Layer 9 of a small transformer language model trained on English Wikipedia (12 layers, counted from 0, width 128).
A neuron's activation on a vector x is SiLU(gate . x) times (in . x), where the dot is the dot product.

Input weights of the MLP neurons that the questions are about. A number n stands for n times 0.0052.
n100 gate: 0 -5 0 -14 -30 22 53 13 42 24 -3 6 29 -29 4 -50 -2 -28 -15 8 -23 -41 64 9 10 -51 1 -11 -59 21 -27 10 18 -60 -17 -11 -50 -23 39 31 28 37 -33 -28 -44 -27 43 18 -1 47 -26 -9 -2 2 -34 10 36 3 -13 41 34 12 4 -6 6 20 -18 -12 -1 6 33 -6 -47 17 2 -43 -36 14 -29 22 38 21 -17 56 -16 55 27 10 -40 56 -7 -2 -14 -23 2 16 -13 26 -22 -22 25 18 19 -28 -21 -21 -20 -16 -30 46 2 -3 15 6 44 22 -3 10 24 -24 0 7 -13 33 -43 -26 37 10
n197 gate: 31 -10 6 -9 -20 -7 -28 -27 -3 6 -4 51 -13 -7 -12 38 5 9 -8 3 5 9 1 20 -24 24 3 -34 40 29 -8 26 -4 -9 -65 -37 12 -12 -17 -15 -28 17 16 23 -17 11 46 16 -6 6 -19 -23 28 12 -18 33 -6 31 45 0 13 -11 -21 23 0 41 -28 -10 40 7 20 23 1 -17 34 25 24 -4 19 4 -3 4 15 -7 14 -20 5 -23 -54 25 1 -36 28 -44 -10 -16 31 56 14 -7 31 -12 -1 -34 -24 -13 -2 26 -16 48 -15 -25 -16 14 -5 13 -10 -5 49 -19 -36 -19 14 16 -20 -21 -21 -9
n209 gate: -49 -21 -25 28 -10 65 2 -38 41 14 49 -13 -36 -16 -11 16 7 -15 -34 18 -42 -19 -7 24 -13 -11 -12 33 -6 14 -17 -30 8 25 12 -10 -22 -18 64 -53 42 -48 41 -32 -64 3 8 24 9 2 8 25 17 4 -4 53 -9 13 15 -18 19 -11 -29 5 -11 5 16 -30 8 -22 -29 0 20 17 29 -3 -33 -56 33 16 6 13 -3 -34 11 -10 24 -5 8 34 29 -3 -22 44 38 12 47 -19 -8 -20 -7 -29 1 2 -24 9 38 -2 12 4 -16 46 21 0 16 27 20 -25 1 14 -9 -2 -27 12 -11 -24 -4 -25
n274 gate: -19 -35 21 39 7 3 -16 -26 75 -28 2 -26 -14 10 60 18 -3 -6 -58 44 -5 17 1 28 -50 26 -11 10 15 0 31 50 -74 -42 -2 -23 -18 -7 17 -16 30 -13 -49 4 -11 -14 -38 -19 -30 24 5 12 -27 -17 -6 8 13 -9 -9 27 4 20 -14 -7 -37 5 4 -81 38 -37 12 31 28 -1 -11 -36 -1 32 -2 -7 27 -11 22 37 22 56 4 18 -10 -13 -2 18 -15 44 82 -37 27 20 -12 -4 -32 -1 13 -10 -15 4 -4 -19 15 -3 -30 -12 14 7 -14 30 -10 -35 -4 57 -32 -7 16 40 4 -42 0 31
n303 gate: -45 -18 -12 36 16 -11 -21 -43 57 -1 -13 4 -33 15 -49 7 3 62 19 -14 37 -5 -15 -33 -21 34 -52 26 18 10 30 -1 -15 4 20 -18 -68 3 23 -23 -4 31 -21 -2 15 -20 -15 26 12 -21 -35 -10 49 43 -9 13 36 -20 33 -30 -3 5 -36 29 14 34 -22 23 -25 20 4 15 -44 21 -46 -66 -30 9 41 -3 -28 -3 54 5 29 -27 36 -9 -20 -26 -9 -16 -1 -16 -27 3 11 25 -18 35 -6 58 -42 14 -2 15 -7 53 -23 8 -16 19 0 -15 1 35 9 42 6 21 -3 37 -22 4 35 -28 37 -30
n306 gate: -24 -10 4 -5 5 -14 4 -21 -40 -6 -17 -7 -14 48 -14 -11 33 -22 -23 42 12 12 8 38 19 -12 42 12 42 69 -15 -3 -10 5 -2 43 17 23 -8 -13 2 -23 37 -9 25 10 -31 -17 33 -5 31 12 -35 6 -18 14 -15 -53 24 -3 8 -6 -10 33 -12 -20 -8 -2 -17 -16 25 -6 9 -30 1 25 -12 -10 -19 4 12 -3 45 2 24 60 1 -23 32 19 5 -15 -15 7 10 26 -3 8 6 -42 -23 28 6 1 39 30 -27 7 -17 10 28 0 -3 30 -8 -3 9 36 -3 7 -32 -1 -7 -20 -7 -13 35 6
n100 in: 7 -35 -31 -3 69 56 77 29 10 -22 -3 27 57 -39 12 21 -23 53 -57 -5 -12 17 -10 -13 22 -20 3 35 -44 25 -10 -8 24 21 -29 -8 -11 4 -5 15 50 29 -40 -34 43 -28 7 -4 5 -7 53 -18 -18 6 -22 34 -10 12 -6 -17 -38 -8 -35 24 70 -94 26 -2 0 21 24 27 28 32 34 31 -27 66 20 8 20 -14 -24 24 4 29 10 -28 40 46 -5 -30 -15 -42 27 58 38 22 6 40 3 -4 12 6 -6 -4 -26 1 -37 19 -61 -60 44 -46 19 -4 -11 16 -8 -12 -13 31 -25 -17 -8 13 13 11
n197 in: 1 -3 3 16 17 -14 -37 -5 -20 -33 18 -23 -16 -5 22 37 -10 -29 -10 4 40 22 17 -17 -19 -26 46 -4 13 27 -50 -12 14 -19 -30 -39 18 25 -7 -13 17 38 18 59 -11 -22 -16 -50 -5 -15 -11 -33 6 1 25 22 12 9 -4 3 30 -41 -32 17 27 5 13 -41 -49 -11 20 28 1 1 9 36 -21 -35 40 0 -24 21 -20 11 40 -30 -10 -19 -6 7 -27 1 -25 -1 -15 -22 -1 -36 59 30 -8 13 18 3 22 23 -12 -23 -20 17 13 5 -17 -6 -3 -8 -8 -12 -23 -10 -11 13 12 13 4 -53 -16 -7
n209 in: -16 8 -29 33 -29 33 -15 -11 14 11 27 17 12 -2 0 20 19 3 18 34 -13 26 -42 -15 -28 1 -16 -2 17 -5 -4 8 24 5 30 -71 55 -23 11 72 -24 1 8 3 39 10 -5 28 62 -43 7 21 27 81 -14 24 48 2 23 11 -10 16 34 -23 1 43 29 -10 39 51 36 -27 -1 28 19 -13 -15 -30 43 -15 -3 -23 -26 -48 45 -9 30 34 63 16 0 -18 -5 30 -36 13 -23 5 -18 -7 -22 -15 -7 -22 -26 -44 -18 18 44 -9 -25 11 -37 20 -20 46 -22 21 -17 -5 -22 -29 -63 12 23 20 -47 -7
n274 in: -14 16 -44 27 7 -15 0 -7 -22 37 2 -42 -24 -23 22 -19 -49 -34 -11 -26 -20 28 8 -13 34 27 -19 19 2 12 18 15 8 46 -59 50 67 -41 -71 -3 24 22 6 21 14 -33 -50 -31 -10 18 9 6 29 -17 -71 -23 -26 15 -13 4 -7 53 17 -52 24 0 0 -35 48 34 -26 15 -26 2 51 -46 -42 43 -16 -27 -40 -7 -12 72 21 -27 -7 -16 -50 -11 -40 -18 6 22 3 5 -29 -8 2 -10 -47 4 1 -4 17 -3 -10 9 40 -10 46 10 -29 -27 -43 -8 5 23 -46 -39 10 -30 -16 -5 18 4 52 -9
n303 in: -26 35 31 -15 14 -22 -15 -10 17 -7 10 -8 13 22 3 16 -42 -14 12 -14 58 22 -37 -50 -41 40 -31 34 18 27 -15 4 78 27 -45 0 -36 16 11 -12 -20 21 -51 76 2 16 -41 -37 48 -4 30 3 -17 -9 6 34 4 -3 53 2 5 -27 16 71 34 32 -34 37 -12 28 17 37 -22 -40 -2 -29 -12 -2 17 27 -4 28 55 35 9 -7 -14 7 -25 64 -4 39 -5 -5 50 -4 -24 5 3 34 29 17 -18 -11 17 -20 12 22 -18 8 38 7 -44 38 14 68 -16 -48 -21 37 26 37 -49 -12 32 0 -45 -36
n306 in: 11 -10 4 -18 -4 -14 25 9 7 1 43 -5 -42 -21 18 19 -23 -34 11 -4 24 1 6 -1 11 1 -15 35 10 -16 -13 -35 20 15 24 15 -7 -23 -45 -4 27 -8 16 13 -17 -2 -52 7 -2 20 -26 -12 -16 -36 37 -45 19 17 5 -50 -59 -24 44 -13 50 -1 36 -27 27 1 10 -48 9 -18 6 10 42 8 -24 -31 -14 23 -47 -10 -2 -20 -35 25 -29 -12 7 -46 -10 2 -37 -3 18 41 -5 21 36 28 -34 33 42 -13 5 -12 -19 -14 5 50 5 7 -13 -4 -6 -10 -58 31 -4 -16 -15 -22 -8 33 21 37

Each question shows a token from some text and the vector x that enters the MLP there. A number n stands for n times 0.073.

"ce": 2 -24 -1 17 -38 27 -14 1 -19 -2 9 -9 -17 -4 6 7 -3 -2 8 1 1 15 -20 -33 -8 -39 -11 18 15 20 -21 25 7 36 -5 -31 17 4 22 13 18 1 17 1 -8 -20 12 37 -7 -10 -3 3 12 8 3 -7 -4 13 -25 -4 -3 10 -12 12 -21 -23 -24 28 -17 1 25 -7 6 -11 -51 -32 -36 -21 -48 35 4 -16 -16 1 17 -25 -20 -13 -6 16 -12 15 2 -10 9 -2 -22 12 -1 -4 4 -6 15 26 22 -17 -29 5 10 -35 4 -15 23 -16 -27 -38 -32 -19 6 12 -7 -16 5 7 -18 6 -5 -5
The neuron with the highest activation: n209

"it": -34 -7 9 -29 -3 11 -29 -17 5 -23 3 27 6 -16 -7 -2 8 32 -11 -18 9 -30 7 0 11 -4 21 10 -11 -9 -37 -28 -3 7 13 3 -10 9 9 -8 2 23 11 5 1 -14 23 14 -12 -16 10 12 -21 -11 26 -14 -15 37 -19 -6 40 4 -2 54 14 -25 3 9 2 -9 12 18 34 2 12 -22 -39 17 -1 -29 9 -6 11 -10 -12 -15 -1 -22 -12 -21 -13 38 -5 -1 -11 34 -1 17 11 -40 9 -22 27 0 3 -4 9 -6 0 7 9 19 -16 -22 -32 -6 -26 15 -30 18 -14 13 -19 -21 -2 21 -19 14
The neuron with the highest activation: n274

"in": 4 7 14 -13 9 11 -25 4 -1 11 -10 34 9 -20 -10 6 -11 -22 31 -22 -6 -15 -10 10 -22 13 -31 -12 49 11 -27 9 40 0 19 -14 4 -11 32 12 -21 -16 0 22 -22 -16 14 -2 -21 8 7 -21 1 21 14 2 -2 17 -11 23 33 -11 40 -7 11 16 -19 19 3 -7 -8 43 19 9 -7 3 1 -10 -37 -23 -20 -18 10 -4 -5 -51 -21 2 16 -17 17 -8 1 16 -5 -11 -17 6 -25 1 1 -23 2 -9 -13 21 -25 -32 10 -23 3 -2 3 -4 -16 18 -3 -12 9 -1 20 -12 17 8 -10 -17 15 34
The most active neuron and its activation: n100, at about 1.7

"'": 33 36 26 8 -18 18 -5 -8 -26 -5 -12 -6 11 -24 24 32 28 -14 19 -20 0 -11 -13 7 2 5 36 16 -4 19 2 -19 -3 1 11 -8 -5 -22 6 28 -8 -22 -6 22 -8 -2 14 6 12 -16 -7 -28 2 1 18 -4 -34 17 -12 4 23 -10 20 8 4 -21 -14 14 -17 10 1 33 -5 -32 12 5 -6 9 18 -22 -6 17 8 20 -18 -40 -8 13 -12 -14 -11 20 -30 -3 -7 15 15 22 14 -14 -15 -29 32 -34 -14 -25 12 -18 -20 -8 -6 25 -6 -3 1 -19 8 41 10 11 -9 33 8 -13 18 15 -12 -30
The most active neuron and its activation: n197, at about 2.9

"el": -25 -13 4 -10 -30 26 -18 -48 1 2 2 4 -12 15 -26 -24 5 2 -6 15 13 -9 -15 20 -54 -19 -3 -13 32 5 4 -22 3 19 -20 -22 -6 -22 14 -7 1 -3 -9 22 -5 17 29 7 -13 -27 -9 -5 -3 0 23 -7 -27 11 -8 6 41 -13 -1 41 10 9 17 0 26 26 12 -10 1 15 27 -4 34 12 4 8 1 3 2 -20 12 -15 26 5 23 2 13 26 -26 0 10 34 -27 -13 34 -16 -11 -42 -7 11 -2 -5 30 6 -11 -28 -49 4 -5 2 -18 -1 -11 0 -13 5 7 17 10 -11 -4 4 -1 -3
The most active neuron and its activation: n209, at about 20

"un": -39 8 15 -17 -23 58 -33 6 0 -8 11 -10 11 -18 6 23 -20 -12 -7 -11 3 -15 -31 -8 -2 -14 -10 12 43 21 6 -8 5 2 3 -22 1 -8 -21 -3 17 -13 -9 24 9 27 -24 -10 -13 26 -18 12 -3 14 48 -10 -19 -44 -3 -1 12 8 23 17 -17 -4 8 13 10 12 -14 -3 9 2 10 4 -20 32 14 -32 7 15 32 13 2 -11 6 -7 16 -29 2 18 -11 10 14 -18 21 12 33 7 13 -30 4 -22 5 -2 -5 0 -1 2 44 0 9 -15 -14 8 -22 10 14 21 14 40 -10 -33 -31 25 -5 18
The two highest activations, in order: n306, n274

"ud": -23 -11 25 -2 -11 12 -20 -24 -17 -12 -17 9 1 -32 13 -1 -8 3 -5 -1 24 -8 15 -3 -9 -30 28 16 36 28 1 -32 -5 29 39 16 13 35 7 31 -13 2 20 7 15 29 6 3 -15 5 19 -20 -21 7 1 -19 18 -11 -10 -8 16 -8 9 5 0 -24 33 4 9 11 17 24 8 24 -15 0 -26 -29 16 -23 -13 -1 10 13 33 -20 3 -22 -36 -29 7 46 -9 33 -12 -19 -18 20 -5 14 -11 10 8 0 13 -17 -36 -5 1 8 -6 11 -15 -29 -19 14 -19 -6 -10 -1 -8 31 29 -22 -9 32 3 -11
The neuron with the highest activation: n306

"en": -34 -6 -18 -12 -9 10 1 6 -2 -17 23 -10 10 10 -15 29 -28 7 18 -5 28 -29 -8 -5 6 -35 -5 19 11 43 -7 -29 -2 9 13 13 19 -18 -15 17 22 5 6 17 -1 -4 34 21 -18 -10 18 1 -6 14 29 11 3 12 -14 -5 16 -14 -1 -15 42 -13 13 5 11 -10 16 42 10 6 -14 -1 -53 -22 -17 -24 16 -5 14 9 23 -54 25 -8 1 -13 -18 27 -51 17 -2 -6 -23 12 12 -11 -6 12 -2 -8 -12 -16 17 -2 -14 -18 -8 -3 4 -29 0 16 -31 5 22 2 -2 -6 25 -6 -19 -7 -13 -6
The neuron with the highest activation: n209

"ary ": 6 2 6 -22 -4 37 0 -31 -23 -10 -9 -21 -1 -10 8 -7 -14 -17 38 -8 8 10 -18 2 -17 -2 -6 -14 39 -10 12 -7 7 -13 -2 -27 18 5 6 11 -4 -5 9 3 -22 -7 10 23 -30 -12 0 14 -52 -7 10 19 -1 9 -23 -24 11 38 17 1 -7 -46 -6 0 -1 4 -2 -13 -1 -9 -6 15 -15 -12 -13 -16 -15 -45 -24 -12 12 -13 -2 -1 -16 9 16 12 18 -13 8 8 10 -5 -31 -19 -7 -23 -13 13 9 5 -21 -3 -8 -12 1 11 -6 -17 -26 -16 23 -11 -3 -2 -11 9 42 -31 -24 27 -11 5
The neuron with the highest activation: n197

"us": 2 6 2 -26 3 22 17 -2 -25 -56 -7 -28 -8 -26 -12 27 -5 -7 11 -3 27 -6 0 -18 0 -3 -7 12 18 8 -10 -26 13 3 39 7 -7 -37 0 12 5 3 22 16 -21 -10 37 29 -20 -34 28 10 -12 19 19 6 -28 32 -14 19 1 -6 26 17 29 1 17 -19 12 -7 29 5 25 20 1 4 -11 -6 -22 -27 5 12 -3 -13 -8 -17 -22 -26 21 -32 -7 19 -28 29 -10 -8 7 24 5 -9 -9 -10 25 -40 -25 -21 6 15 -26 -3 -13 4 10 -2 2 -22 -22 7 -5 11 -11 6 0 -31 10 -2 -14 -1
The most active neuron and its activation: n209, at about 2.4